Layer 9 of a small transformer language model trained on English Wikipedia (12 layers, counted from 0, width 128). Numbers have three digits each and are written without spaces.
In attention head 0, each number of a token's query is one row of weights dot the token's vector x. The head spreads its attention over the tokens so far by the softmax of query dot key.

Query weights of the head. A number n stands for (n - 500) times 0.00096.
q0: 486486523519521574463529502519455568551500493509500472502490477477521528496466484506541490426531503478490477478503555505518474537472506493491525495438507508519536437498510526458436525491501448509536536526440440490547476441509479518536525458434518514524539453538556528461491519508508549502549524530496480450548506514476539505486544521501502480515530459450493474427533529453529534468454
q1: 517498540506534468535482495488490531484472477526431545521523491501501519542456542527506518421527466487493494426524486510491507524540573425510505552511522487503519487532499492508504513447514481500516531483452471494441496484531479505533529479524533514543476505484456529468553518507513525520450543476525441520469463483510463483507470489482492496502463518538483434508481517455529546553496
q2: 503587535534438545423525498508501465527485533537439464546516548489472558559488515548504455464537520460466466487501503484529522527468502484437523441405499501471522486510533527423465529559516479474520500459492451495550436520489511492501521530468469529493431540484492554434514525575567543527518484475540503469525517532486479507534507494475462473510513595495476482504457488458475493483492
q3: 481522495510557536461515532468488445474436527462564544515457496497473543514489547428514527507541504517551446489459524596518528485539506534504524510492475467471509543499559560520508472449449476445519516541454483532510537490449482558569509477491486470444521492499428525475532524468555445479504506467513452477486524515478502504508438476546498493515441508436494497485485500480515558487521
q4: 468519524528534525487568444507465475516467497473561475501548495486589526531478490481537465559499495527539471478480517506460560524517445472468470472472538469546524465466460515463499495470507481551515527481463529549532461496449547520520461527461485514485481502499476548457561475511535493494508519460513523496508499532504467542537463504569537529569467548520533526489502496492561523467500
q5: 469473550493545515434536461480505488577504531474490578492507480481513544480526486436510500549478546538511535563512495504475573461531455470479497455508510468491509459488436524451486474469432487510532523393509519469503438525492527475473469498512516470494576551477439473515486446520572549472548538459505532459458453521507488517548529534542530509539474508447477547519513500505499492520509
q6: 476521448578412581437490579546541544466472523498485467551479462473467495511432508556502464519507520448518507462479562501511415551512625527536531483459490517525514475515569507466543511506523533461522560533496476464535486535569468518539551516484488489449515487498521566422570574497501517513539533483480436492542531500483553562504490475434434533482507518523436439513453476481472574513533
q7: 484447573527588466557471486515501477467579473505534529508448474480527459472477528591510494452489456543509533481532531588556492483479432567565465642515437469437456531545456465533549476470497524500576494567475527592482553503486467556522531492552516532508493459441549436510482534457436484480399475497545484438518480482479508378469466423474547487482472440490558518529446546549610460543515
q8: 497589532384526575445497476457500427544461574447479504450503542509552552480511497446438524510569575489462496514450454475451520531495461479461419342479442500560477535507505529414468564522538512554473584490442532505452501513462527501490488417496474449540483556560395527449493468501531488464562485491569494489479557557561478567483504557580432466492527515484459544565516546380466493496549
q9: 499479486503357545418548452496515506556532539535472446393492505456462491503519471489476490519512568366510501536423527448522531483482539473468480516468516561540571406461473549458511490494457562514480484564412506447452545464523493521424466609488492487444562542524471572463580519510494483499525509538482457548516517551526500601500491543501507482545525609510495440501561458487454504485520
q10: 523537581453554505500526516452501424503429579479470448488545530482487544502509448399502513485569604482425515525511464408408557567482476506457515377483463510571507498490490576449463593569545482570491598451498475475484483596463557561486491369492470460530444561585374482451544416523550570572561472474500540464516553545485429530508489569560433482472569487456434578528528524443534561457530
q11: 496522436500388528464533541490523529504477523517527469468512512403499536523452473461446496461508526369516523490468492474545511472498515481464547539481507607512558433458532515497479605521495569510480560513543505452427543534547537495419477511517446499479523490485499513462565554509493516545527506545502434517489441567441512609509492493475471472501531586489412433487516463434473509532526
q12: 502396416539500480531455544592417585552536446512547477574515425498486468537546566601519497435454395560592457486528611495589407490488503498523463595466520518396557445522507441520492392464483520559510389575500535518487509414498466463455458630416539527481547432417593510605461591551477446502447546479502424568539398428515528503558575502409534492574477507559517435369424417562433469471510
q13: 555341397536549525565403574526482613446474386432525498558450415463444453576545652565543467457408342489636532517502619504605414533596489481510406616504556475438510470453516435605584405476401516416549362504460603502502413472523389426459549654502614481489599473348577579591528616590525437408478480498431384601494390507498595591533596393445469506591465511527483417466463435544527524494449
q14: 545573390502506477545587579490548537367484530447492620453452508504566449436504469350571498474523510325514496461530395474526441452498618452583523463494504519557481533482504571471442678460492543368561589510553415397528552666506535480614550341669424446496629477502449561464624392483553571502415441527487472551467467548459546530351420424484492506430525471504459530536525544451483540495573
q15: 558413544462681484481444496469489581520545304453437524538561507522439334514491642602545464525486489614425288540527647495582549587493445522502443491462431435406496500495532448649560413545484473593544424685408472541544352395479498506424544537426577454447437530381455593588566632552474532329516473463477458597451531514587551459486606421407526519629400442466582509547562638463512457548405
q16: 490418522479588433531492527471549496564473443496416530469506551485428369365500493399490433498560498469358459490523561457491525496431487483478567498494491577463581519514461485606493506500481503435607531508514610554588502632496540531471573408583367530415513515468527363308661573562548573380484546521514418578455487609504573491433521324487458494568439514489487471537644577411578533519465
q17: 477463328520652490579449493432460547323462519614434643563404538570597475444604481398693474538475461603479551417477376479647274451561525441553375490346536507556502505497625539461512417542523500336560570490409420471512590688483568484565562534482460588448664393505540454487605402521505474685415438481552477638346507454572394558469493492590490488536488489572580469449357255678474569479535
q18: 473503570500481435520647443494606503476634347583376517569416491534373306506455688458571396506616615447512306539644585442471583575399450654659465562438401477301637550355520500636486500612423473580420536598469449595539533391608544530435621386580670439439279534351512546488718610509489616391518383494478550686296676410413500543379527421379608640511543264520594319437434684434516458549412
q19: 565536448571565528391660452522353593682702268608500551644466424563305271437357503453484491534460506494308550435563516426533466563555509363586567491429494515521453497510584333730681506500456443606590490671484416711594408602569512528512364526371448545380390422307463485282497637732392610534459583578503391476573518513636494515541370480382519569587476787470559405531620310464249386678391
q20: 464423416418611514503366555586551522662607394227538569421514544304638415642445694747518385554546389521612604636377529368339568462712363514178580675535526197497433471392360462682261720438428526511564460504371610493534456468637329516443327522544468451496468500672590434647624364387424292443742539414750582562625493576287386590668496538521444751455413489497568547399469725452466294513424
q21: 665428445560640461660636542439574383237309459278525538347509429642209215367425309487591537370691403522564513470351612469471483483542290832338351443650629644813283665377554275495687437532631575851673518413728442572676367444254426729634430364414534636269592567299430445442624552546370616401451556642430578882545590694352344466527673370617418194642424277256578403596529684374591663536648
q22: 625517572372478316529509681582504326635202442587467554743576167703396479403529669456401390685732454435486339397517518487541530739592521348376521638334259567392585539320219391666455597674703299313513831569660735408662535659158633610247492352424466349640569512441582413580430560577525619483522618440524526687533423662349247749654414541603473288674504437676161496266678263333536587440639
q23: 474525466385447785322604520444682562858371500587562222621718596434536428373373428496389419517680454564639478573418513566273248608667534546541320474703423596689330449500508579197328535744453723447504447470474364214460426206406376516436532838504534734466668446551560525359518783491508615619342484384476774380569276578549562612811223518560312558360404455382346448306656471512419813769282
q24: 561642550458383440332557379552699636670317724599336704434532586351534574543424251567715469655444872584378368388287654433405542427500772505513784613259555514590707453617724450539496510151538607675607366393799334269509433570437537381346265622621449509422359392334171631616811444451686549295543444417438641581443394719385669410251951370677437333536673828402533481208230334405225429418314
q25: 623323552422590467555537854504620513463368681508712444612185542738448226765433408626204637471575504681629450636488652127437368416424537577626198657439493468504581418448445649684272555364648406440377386484534626612535290562618389433635379569436545681703305488488372492674332290396794531574437549542266591412302276529492487691331484720393345591468592612582356492608480577484370621664633
q26: 458615537725360521504551560547619465585508356565190488466549611528192667556287476410462763492239484513504466281377418764702399561234579562319434487646318500472567571478484303469468500693736573604437522446608423439607684538504643370316472316936529381227382488500639435682479689580634544350612377617615513447651837261484435723371483451161369536484427232468814693458411442545544513282508
q27: 372356518249093705578495504556205400384578526256348424426387402633380907514632431687541522454521433413428519284644543562257537388643473554496158643600400545535444642682372603605368760508634546409820802752571535447461458198363674642440605557381236738591583438441671522472340298785247373171434374547583785549439668402548718433194596525408596784288710601399509411514323586647572612530602
q28: 584448509386528264421161369629546230487619407811744641642565406657495390306652512635438261602617487685458469504562527482602381427264387491386629451675544427369512412532525440652277604468756512454311482636641356624417522654416632396636675436312592405448704623352766185555464487310619517456161234681362195445375605715487373483500859707487813415661513675210496716385419678419412652422463
q29: 329371575564513695326712545720383270190504439351475649625504435681455547273492424335675492466477297718353474329565438394574432446683652311541630256449558558689794415402311550291553293472598769469692482717645660392456513364611304446296427642606559483454375595622371628553094620383674569555355656568460534483512428396391372343749657537347558463726645634785679452272344592376621240583536
q30: 404290663251381548546531466770707140571452336407500555513569634331408443500576652656482137487488436667275549263429473324716342756461582328626405584609433547483517623766424307418756518601592576363491473408482449832570496596513513276500521308418470539876672165677293666654738447662275664277270424451533588415641617442517369551689435401469564597736560468379211451403500392589514585337309
q31: 340556626425750407748487619419479574670291483599487427469644219479579288368321288523584285229537306025519729349298395774581416487504417696428326638241448582598513434361641170606428495467335589583403577456711589633508659354704318484673647579445386582736321376644380736812582558430500555451573541434374429534496509482323345551277421519752546748594526667830500545594568701767458284467418
q32: 501457504517418502533542511509542511539514491496502540481489508471526479491470490512467452504492453507497520510487476473489461452459477461455502475471544501521523488542487438508491455529424435484551509451521558511492557545487523469460463506539454502564505543461436493474484473511534438516480490563521469495480457501504525522483538494480519484506538517497523515499519506519514508516471
q33: 531528470551552563490507477568472534503488512464507503472486559485470487495533511516491547493520491532486499561527501484513471443472450557492505498452535533542449516491475501457479565510523525504486498555517495526502484462514479481512515490470507470511546515517564511568539518519505505475457544511471490553504498505485502529469518462540452564487477527544518570499498468453499532496451
q34: 540537474451569475493515473548473534485464474436545553496519531461518485513517499512492482525466483521555492502531533559538519440496463480495444483427476512526463517488468536503504453468441511516474495503462533578526543461477522442503492476525514512454478519464506524514558482505543473477546500436509487538530522519538520500465482496549567539489479511503504503477541536542470500513486
q35: 462514465509556477531494533511466487475517483525581519509579507526525502496495464477519508505515407519500435509486436550532452510568522515519533577535520424460483542585526488601516458509573543472506458504494509499473450489521516541518491439560499497494493470519582517543446456447502465496423520497497467467460523522390461499429556519438495499427517510527542505508516564443515453523493
q36: 497467483454533454547492466510496473425539487502558545505435500524522455481565506499514551417450465500458553540532435543467448420471489520524518567493439436435474523508449483547534505515495548499505479509567531566430514472493438498545483454559484501457453489489510443570481496487431474500375540461474505501532570515461440474463440458516542499496501376495525541462475550563571469471488
q37: 548485481497519435510529490501489477449543494547527537545497469543496508504579545536466548382511457560478553539567497590472454405529450476482508509540442513447446500531491459563538511543518526558473437474589511524442524466481491499516488493516522580506451460483545403515445483477428506520407489440490539548543484426464500428493487476505568497452524414481538533449524501549534391470442
q38: 518547482479561557449533513472469481500389513521423504467536531501490551517460515437477514551526512467454473483415486458455564534520555468488439409481486523565537560489536541453477548474548490510472487493463451470521470541552487530487527453471505506536491529584436585427491463548548505530549519527509554491483485561509461548497529543524483498532533506484501505600533525395438530468492
q39: 479516476607486455513485544563558555451503488493513473584482472548400435550494524602432533459515487456521474439435477544506410521491608549592579534498481497468524500568538533440513534503495554415403461523572475519499508462557397499547585495522492549450537509568580516437533556490507516512459455575460444574550557492475571449424415446433486570424561415542546362486500455481468472530486
q40: 524442528432638417513488429424453414547588480493471584418539528474568473533564487429538499494478464580457566503604472485548527450546410455511429523545508453508465500491458468534484431474526435584535459462534504512586555504450536475506441459494506526549506510517491477587437501488493529492437473471550554534527411503472424448490593494514506521495485472470516584534521549554494415543499
q41: 547497536482563523517478484426469492463475449470470521434478601406540506488476489384550427574532499472503478584424505500518553520533446535504432494532548504543493552449521522523507514442524493578560571565453443425581411569510507437463487379523423432507528477471421579509536457542581507457562519474546469537472485584556424484482481464507481491480524639480425559524546576444537500522575
q42: 531508549457606455538474452457450423556581442512470553448481547546554482546579531480542459521466458589470464474543507481527535451510432465425406497515500456514481505489496462475494410456514439535556429518525448493494500485431519495501471521500517495472447506472426514617463481519479495448438501456489515495489472525524422442535536544561505526532480456461481565539548557560482473466499
q43: 581530497461561530517503516430499495509444506478424561432470597427547471465451484419506471565523519482426457502505435509468553469572449509519466389496480501586433535404523531505497550503488485462542571536489493479481452604494529530509539387549454460542468532510388547456539468541572532407540461520560503535489540629503460497432440484489442517500509604440434531605544600400560480562497
q44: 520427358560433487487568565566521621423461473518541484565462478407470409490432502464456497470500493382551566471526505523552470469556538469518563554503567591502546438399498488628492563506376556423525512512547591492490491561560454485470516502586465480510631477452525479413592588539533498448519502547455429605470463527441616568493451361448447476490503569500424417495489458459550502581466
q45: 543493408555417517449591527546559500465460477554547586523425459399485478491413495498443469483495572364604621401523454527567543480569541539483570556564622544543474472409492464623576511473418564432512502434547598446554541469585495460465441487590500524521544477471547492425482601559545470491525557584479537530464426472441624559532408385514525500515488495498464369525525445465513549590452
q46: 491566518469455501447523463429574416505502483596485522506407563530538552546488478524455467515500515467605550505477437471420520493548536599506507402515497455527426510514539521351553546463467474463475509428554473462467469519503496486516524530500623471602450520536437480511459404411512497509512526447541553481497546462467474513482403612552519458483506417504600497491393447535527559389521
q47: 552478393521533454520568562540466613422540456462606646511321455470441425571490535592550568380519419525669570425515506599669379419545589475568424595508593437538474531450556441565536461425492601400477444542535510480543506533540515471596462474570562467541610397358521599513468481537413400544448481555399414587553401485512526504515423435515581510506453450566496351414365442549425477548533
q48: 449612543461477488410608493466525437478476591625502533532438597444632585540584457465473507407573554483490431590485305545425420443495642612654574422512529479509553456561519617386481600502512602384393562539630402358470517476607561498515613459614683350586480469603434514505490417339500419541385460495482522420350582428456558495390304575466711451427505441581629502466360536618513594423439
q49: 401408431514402474484548455379638500426533523543388505488401440493532373495611542522573305524569482491737579559521493357421582466486491664525620424479523541459516392510532574539606558522517425417462548509595514509627483627536507442549708463610528477414547457416581464481640396510413498561495366430531455648433610344471437500406451417516507500588468505527622430514300514607545514452463
q50: 714373290448533458510479537447662598210324557456589575493376425422665497565648503457668467532474548409856638289429446514740482514678614283416637602340630353584487405445399627449483558406546423143514547419381456262526439538392521417493713496591399476586910402586616585533547402511602430657568375477384489646533316486680366486568483414521463409436388533614437461412456469565489525607581
q51: 689488450480467712522572277631425549404524689385488592496391496336632488528682507560524669361565420622508731512464504614443243269635562605413446540641771411842347464422656411479470504340603626598398569303651432531481516508564370568602230615607379531512619557477413431692278358500458330689549583474279741477713387404114528637698449572602426309451523471609335157508245481496417516515632
q52: 552384388437623507500676429466629492668441659529460719481449428404372603579546393613544310496625583693574560749500420305329356489561569598543609507478604616397580330550468417766744664306455500519544568696645639554727171541393452419182619496565504363496493432504537292431542507383453344529336663465672429446314419451409279614367563385555670264375367562708626349429332478486438692449421
q53: 145610520272482395536448693517523660607579421387527483507299650757317415322526356416746487449622590558414569473296440437507606290390470574405420517517413427599406469457477460386533289462658481486694475404549438563439538722615568565480364347450466567540328533530472573376577274637421523558542541481724493632558530740542588305384500559728457639760503475363534479421503335493489500538579
q54: 741364456545466822516326469380570466579393661417552623393428559476431414496472450529525231401511456635642454360446660754551742484236447625421504644447796512398566455590354448299363314802730646691353555344610728257481588533504512657737267419419423448512314460447512361411592471444290414549420211305865401647337601621535542484681537228312427642646373543449361634450484488377504496595557
q55: 533416456216266606512492539702581602409738340350345429496464367204376520408312416483745473455350631361654517316388567462390639508532431380520516344508493516598423169299575436415746727545598545479520836357610559397218629700594582556418640313521476225435451480302586544373349656491777535459387373412612693342539435429698647496722439714838551575480591641387406442484626395437513703470704
q56: 479570512593518487548543147598548641795458419520624508538413522610487521422764266319763299470446701470331547530569565531480508319128441438488367602487557620166412618779467359628573592636555515377542378762456358537480530521431310238513596712817282521738351443471585549386595674612557528470652496460251458320857383336307491361461424577593168492471488589520542543287631742233598453476453
q57: 241470420521527229385255496600435522631595587513395693565415244563382328659297492658444521457362517755572509574798211647333457563601573351467356496419191593384541357559649563518521732755565468585392451483509521378635597509488759622500459572518697618526269425547665713500522439254646401276211397185365517638594453847693317103593638509767505467433445482562509734526542560479450662592236
q58: 215474338633672518318577820500567121414522517707409560549491227285649589564256675505478598415406353687687293402265445652212781635548566561474212419473407600466622576523740478774142321332589443528607431246528560604307696202496669463322576537741451570570585534474513604219660509608358491762486361616242303647656752477492390672527411371531444603650487748538544386320509592465411604525488
q59: 303607509321642408546864588668280596513588475572564309509526393534638609688534672545570154619456517794665420368327667369559592346406366599529363597574528526593330671321538354550571559399632432245526369312482500368301778539121417464566371445454431157703624555543487190573558685389432714247662613729296649649533609598567568381392526495461280420318368656780714384434656405632495558467224
q60: 560446680364522534602630545798536513552307439637492732681134356512720474741619520496474777388488421496321366397370601323310474392157525416582395311585411575376371384652582651491516200397672500416329395461703533637488662303447346356568281397464597387301573500470552280500496624473575484645663516077610723778593538591545474285869504573402415446529371406451449832500475433591680604675484
q61: 439534423794391310314628500456595306452483421555504559421556704853578764469350610527722479290640530343450443269729756540542639559568173389228547496772469564689484343710688423691238567588517560636361303557581630547627544226425391524513417709495483594453641235388482454622375552307652538517379400329607369150562793540525478407335465332600259563731432537662257269544555684301615615452528
q62: 610533488487456576805556354321540333436610407623587640453629690189766639426618159560343641160535368665416444695324330675488869508426425571622417687362722488814576360407236554513654448293644399452390322483452415549564543521744627504356568425399563512391406488538372393426457742500545800319291585516468475529720563405540347467361690378428429655569562309654327427325549475479620599280520
q63: 772140616561655413637580521133235313385311445568526623496453393360422561415247479268627525443584662671564540399527834609259456359419487457753332487591559539513720535394572676404655581484474416445351374509477816487525554526210706232482408628550648637556389322552513445346496623634466466517559588451496513581355400362392315449397635693815303818352931408332675616425563487572458411354711

Each question shows a short text with each token's key, already scaled and adjusted for position as the last token sees it. A number n stands for (n - 500) times 0.0022.

Then comes the last token's vector x. A number n stands for (n - 500) times 0.014.

0 "its ": 493507503506487495504492490523504548477468594469472535491467465417504606737498310398386655342420499507497492499499495502493507473511549528493439590508453440375259393613339322585330692549558248
1 "length": 501529511519499499490481570507526579386372578457442471468427435647491441530433573398364419541543472507512511469485549478483514450550549467494415581445510450406364370614367451422405692629547223
2 "; ": 503495511505497499501489487531513548472472588431455525470409457424516628750493312405414699342435497507490498486487499504487499473506548531510450571514441438383250398601339339591341665540596247
3 "the ": 515501503505518497465500531528538544456427567426419492467377439555602570679560382473470603381408495492515502502504512458506520497525534538534466607428485449397375404532333480517444587475522313
4 "first ": 515496504500498518439502557508547531418406550434374497507377513614550598604568564527345527335480499510516500503494508441525528507544494476529406605349470427428370427586360420526438588523498359
5 "to ": 516507499514516508470492517541546560445406567412458494507342493478546499596512451449345563374584522493493498523495504457519546497554540511509407600379449528444400265600499540463415547575494347
6 "have ": 485501515514497510463500545545534579418454603389390471520329468593465531575541464344424533459528510459506506498496516447491537478555533529550415581368450456396313298473430492481452494590559292
7 "a ": 470500488502522516461517538536521572449415599375415430483280470545434616653601366424488456433511496481494502490491502446511532510512547539525476587385478444408456391450426584535386542610581410
x: 563437564460553505480470498557599435472454527528534498394533581419613488602518477591404637546462469106492357525523548513450643565619501505549552481531515497552454406454414465569523541623491539481615455376520444412507494353541500405451545539575661526369577440559415499440644491413484510445411507509532597471462456491543698578493624458481568468384534525541433491422439577382516609504459
Which token does the last token look at most? 2 "; "

0 "pl": 498506510505486499491497488519504540479448585480483500503444465430486602758475338428383684287419507492499496493487494511494502471513556514479435584523503440422239445598378342550369693489547295
1 "y": 484514515513496512484501499516502542477419575463483465520426444408487605719510402438372650270429504490497497488482503508484509473511565509463427584501525446465275468598455397505441687461518349
2 "-": 505502508497494499502490492519500546478462585458473503503450460420513596751518336429408702294406496513501498487486499506485503470508558535488433589510487431407259413586367319557347647509554232
3 "grad": 535524488513534535463483543498529560412379561490446425652504475647404509686522605391469436457652531521522542510524507460499532464546562485438343651358659328424297516552404585463320450603411304
4 "ed ": 519493499507522528488476544532524577429442579430426478582475460481485575774550428447484679384495513507516519494489534475472523460520566523464361605418540357395265414571393467523464479560485234
5 "1": 475504492455515528455472557517573540393331514452407365484493459501517489624655488555516375352643522519524465486480523433531513486529534457505403592452585377443345413635370461435355644460435365
6 ".": 476471497503524534463481536528535570421406609446424387427445430594594590493465611436527437344547498482512492516516529464478511468510566515536470619482552404459393396457359502652411485613591213
7 "26 ": 487479484487528525457458547504562553367395560509458299447532434676566705390497345623567515393363493481501471495486525449501495467537510442491436633442593405488505423700362570483319445493467351
x: 519478445453436604527618629511450503412496542692474467481531554444579369556444433441442518539502267239533556384517479384568637490571520600578460450369505573420526422528460616442462585363325550464698588407452456334465457355391506506524781617593532477410579481459513657545589564386498538548307398529474664548577531406581684530483556540491566480445583550509435415526542535475526451544450
Which token does the last token look at most? 2 "-"

0 "ain": 492507499496478498491496491526497554496441587451498506507446455441504614763515329432426729375461507496484496481485495522479484462494572542472442587508488423416278453525334324533378706533570323
1 "'": 496502503509496503491501491530498552481445587464486528500441453448521623751509366441401708346473503514499486485496489514483498463507562524479442587514477447383263431558342313557353682537553310
2 "s ": 503495501513495499508490496523506553476468589455477531509467465407502624757527293420391686344429498510499495491494497504483504466507558531488429589502463428373249403591335326571346663530562264
3 "largest ": 534515512519505514468476581527555576405407551422394460525418495586508566683562446501430501475511482521512513493482526450504523475535522485505406598357511377428343397594280477467434573599555290
4 "port ": 526489473502532519476487561512567562374397568515439447483542424581472456725594393520389517408611508517523558527495516442502557465598523455501373625391570394475357410700334514407409622639497318
5 "outside ": 507509491504507514488481517543550567427448542448445482548399402512486553677498420440429606302567520501504522514495502483515534476557526468484405555483490486361315376593347372500371650588525302
6 "London": 484510508476460485493492517487558518396429520554442479590508470557448446662469379435460509347723497490500521526504488494513548474578486391517394537495495552398449469549289269580583755694351492
7 ". ": 498505494496503510503492497508522532470486577454468538483465464393489617775506276401371708315406492499512505503497504496489504485520526522513431570538442433361228405607334299604321695535576237
x: 733464455532615458443442525498493476519512548358507511509475595369665425491388536561517544596478424178383454498413634425471632508529495518645534404385569493429520513650517450498378417574578526376602715431675435440454463548421543515427455660519577516432618477541486542464581554455493509484477562572456390441416501379534543516591496489553440514460521562488650439387599446464487531512429
Which two tokens does the last token look at most, in order? 7 ". ", 2 "s "

0 "7 ": 493507498506488488504492490522505547472457580456478516475451463425492633757484294417385671311443500504492496498488493515485494464503557520485434585520460430385253373620341317604350691516560258
1 "| ": 500504500502492493508494488519504542480472579453472523480454459421492628768494288406386680302429493510489497498492493508487497471504551526496440582521452428372249364620337319603354698521577242
2 "14 ": 480519506500501472488427563530594564365298497438482445443365453647460606597463393644460311281501467496474545475438520508501463439509537440496413604404451470510496278551529381538310607583461362
3 "|": 503508502511484504489474524534542562393399559483467482405404419603527577551411413431382493231660499522492517508469514497503491468531543478531446572475442509503457322572414470639389603538558388
4 "\n": 497494513505499506509489496513518536467483576461473538501471470393488607773496255406382704311403508499505507493489505506484503475519539524506419561538438425376220417628343289608320707520574223
5 "| ": 490505523509508491494514498566529550454408501397492511476345434433599596708454390434478621398435505489492499491473497483496524509507549502498424537458407480457375420609412451515461558465500306
6 "3 ": 502486496454554557445454596570636566336262451420542501410286533508606545451418495533470430384441532520516528523460546469526530464578530417506353510397376530688441604560422243563354479564423398
7 "| ": 500509516490502515485498524540553555408385497422530475412345461521654545576441453388461433318505498475496495520480507494523530492527536462501424541449451459560434388596473413569581538466555288
x: 526483460509601524450454570549581480523518519423553512474612536362475490629526523601504519595462431073498435500480488537424571472631488504528605429415536555487490603650521552675438392406576540499477581539624570456466560370450465536469588622479450467391456518363500484457502564430481508580512536527430552559536421470488583527561587478461458496482507490359449619441561471480505459508413
Which token does the last token look at most? 4 "\n"

0 "having ": 497510494497483492502484491544505569467446587438479517515434463431477588728496316419410657356424495512497491497494495505480499462509568533488415584488468443348244391567351340567311653566590265
1 "only ": 503500501499485492500483499556496585464430585412465502524395461468499578707509356417416620357421491515499484489491500495478501463505579536483413597455470445328271370534362368537318623587598257
2 "won ": 504497508509505499498483542556538589420415547401425476497336432497495581724592484402499481468612476505493472486483518483499501450522559499524435544448468456423276340575406457489355568605600330
3 "a ": 518502497518510512479493553530532580436410541396460424498358378517497625663597405478505423390545479522506475476475524502498502469499558507513490539452474457471439326547438515569371593542726425
4 "fr": 518480501492544534457458559510569574372331532447452452550404552690335429486560480618414369399538485522507546483493510501477540472560548472478401546369574403573353308648395557394455735619633447
5 "action ": 529486485540537541472487567508535573409394557420465442611442545505496538466628490604347532294419500509502510489510514503485540461518570486469406550416579403554330314531460571501714648605726316
6 "of ": 504496495518501505483493532552521580452465566393461463472357427441497561565567452394471591423516524505494508499495510481504530481530548519508434548470473470375365347518506521465464649499610296
7 "Liver": 492513502499462486478489528469568520383454535586472492567593459578410504632443358571549304411642497487486499522537499469532556499608468410563394505429483499518347473530390352629386781612409519
x: 549569507638476394504371502522597547530592509491526557422497488470591520532359501493538469558539425502436419386588493408357768541707475368641625151226576421483501459576395521646534346396400674455474538508624591335482603428665380552489491668499481364397648407653455551517520513406459506511432595499526462466454457486482648467399439478463604452464627649606500529336463464521550525565392
Which two tokens does the last token look at most, in order? 0 "having ", 1 "only "

0 "in ": 498506499504493494505493492523509547479472578448472528514453452400488607747495278398387685322421498508495493500493497511490500468506553526488425574524451441361237391602329299605349690520575255
1 "140": 483520491480468460472472541517563560398361504400398420587441467550482601400361416477431377502565467523476525511483511510484484474483533438489381543472423468344485237535318260692428727474507496
2 "7": 521507522481475487489465512521533554427397534414494367398436417454613481557408383497469580274519464496471504503446530531470490469507543465509443515632450536501516258553257538785472571528525533
3 ").": 506505524509495500499487489524523540457464573453456521430402428461543643717496312431452710337439507495493502498496500500495502484515530507522451557552439468396272392625321341625330665528581285
4 "\n\n": 498500510502501506504492498505520532469485578456467538479454464406490616773506260398371700313384509496509509501496506497492505483520528522504423573537444427363224413630349280606318693526572227
5 "In ": 503522513497497499474492521534554540466465534405432490497309373513581650619438365428437582426480511513503504512508496466523515501515514500515423550494408526412387402573354439569400622496478394
6 "14": 497505503448494504449484537513603513390350452463451503588419489461439595297330430423322404523651529496531468484474482458558496530528457381509361514456375576441563356633401180677434670485479588
7 "1": 491500491514504513451487533538587555375354482451512420549443449534628611263298577402397446469519479483513469503483487477513508507520493393476377547503428585532559306379412274876611463595578410
x: 319537274571638502439499555476457305431620504507432523506640555327583508632516458435482730742547398412438490343351389319440584481648578590533554408283543468594527515520462483486401582581528504398470598474568659458378540351507358372407535617645564544509545451319585450420534573331603494695524499516484467467499496537541626458560584386443505478540609537476583515558594490502496529624282
Which two tokens does the last token look at most, in order? 4 "\n\n", 0 "in "

0 "Rog": 496515519509502526475504485525503542475447596497509529479505472406558572755471228458480660349497508496487496487503493501496512485530553524490423602521458451414280495522391371477400656579520424
1 "ers ": 500502509508492503504491491523503547477469585464495535493480484384522603779526260419412719320421499506494494488486497510487501470516558534493418581521460420391254452586356319551352677550551283
2 "k": 500503528522503516478518553520527573412393590435375455501334466596403597486542439407488414566630504527496468467477505473494518469541534477547421548527554383317268376515460420287332678593481473
3 "ick ": 513506486530504500504496505525506558448464576432484462530351543489409526709522432449435503413521493494517495498495498500500516468535559510497446547498526411352339460448373394427375479524628274
4 "good ": 513508499530520529493460541544530589424421570407471488546397500456475555789499407492403580351556512501519521480478514484497509458524566500486395555440512401399278445526333443540341567517592281
5 "| ": 495493505504503507510487498522509547473470580445472526488449472402498601759508301412380699312440502489509501487488501504484500471513551530506433573524456426363246392593338310580327681523595252
6 "7 ": 484472505480531543477431575540587582373349532416453428460358437624535574558491492569421381462599522490506499466456514494523450423528547464520437584438477429470419364424454260479218540541511319
7 "| ": 489506506499510519500464509529530558414410521401489395390336437608604608566425442447370464354607504490507495494470508491515493478503545472522476558509498447488543271541419454579479612489640300
x: 465573511534521527448493492518572502451570513436555451480510554322592451558556528553478574491449395076534478463484459515410601466633508567594594473444506591561503591638442587641458529473564579448576601535610529534459519395438462501485548628459534523321527485384450504409554511445532474581524546491442522611554377451528508491525571455477400434463495455395525564414566528418526456556444
Which two tokens does the last token look at most, in order? 5 "| ", 1 "ers "

0 "urb": 480504507500498500492507482530493541487439589486494491487482448384455511747507309472441619344440496502492494492504491504493511472514564526481441589531482463404286405576361372558360658573522257
1 "ations ": 499502508502488494507495487523504548471467591464478521487467456390494574755529292404407684326413492510493497488488496509493507473516555526488420583533469435371249414616366327589336677545540257
2 "- ": 504505515490514501488485527525518553452446567411455487428396411416576566710500399390508611361474489501513497488480527480506499475506557531518435587521476444328367373629417347466425645527555307
3 "Gre": 503486510480516517460489558469551533403407572470419478532514415593622506572370415561533326492599499528498516484489516502504500461535514478514441610454499391481222425542474343540366726539471511
4 "ater ": 522484494495509523479475538496561539434479535402428444482393432461568445643408332529379537334506532522505510507475520482522512480545518490549450518480450424533314313607342409458465483568604339
5 "Manchester ": 497474470468530566462452566496572539373412551513442463516574520508495271618417332508460558313674523491533525527504533480508540471600526464576355511486474381507427512561259415584576847614379467
6 "and ": 478501476504509493471521508518540523476484536414458478470430396376539457654456355447503625411556508487484498535513486466534533504542518524564476520524430442396390412609316487310430568563529381
7 "M": 488534520486495497480513539499565544399427550484440443519575466522501358552383274545632345551675475442475493513510481473519528484564526458555404468471507361551318426439215447483455710606422420
x: 635595427476525560474295484479446526483630638629541534488492573513636671569459538529363589651669485419443450665471497261495624599534531431505584364366540592401479401602565576485523456463590478476556540628496570202486627294497448503477558616412478395486608435474452386532701352449577459565490485466506506344550476526602455412475397488241619464483477484508509569396580423467513391637424
Which token does the last token look at most, and with what share of its attention? 1 "ations ", with about 70%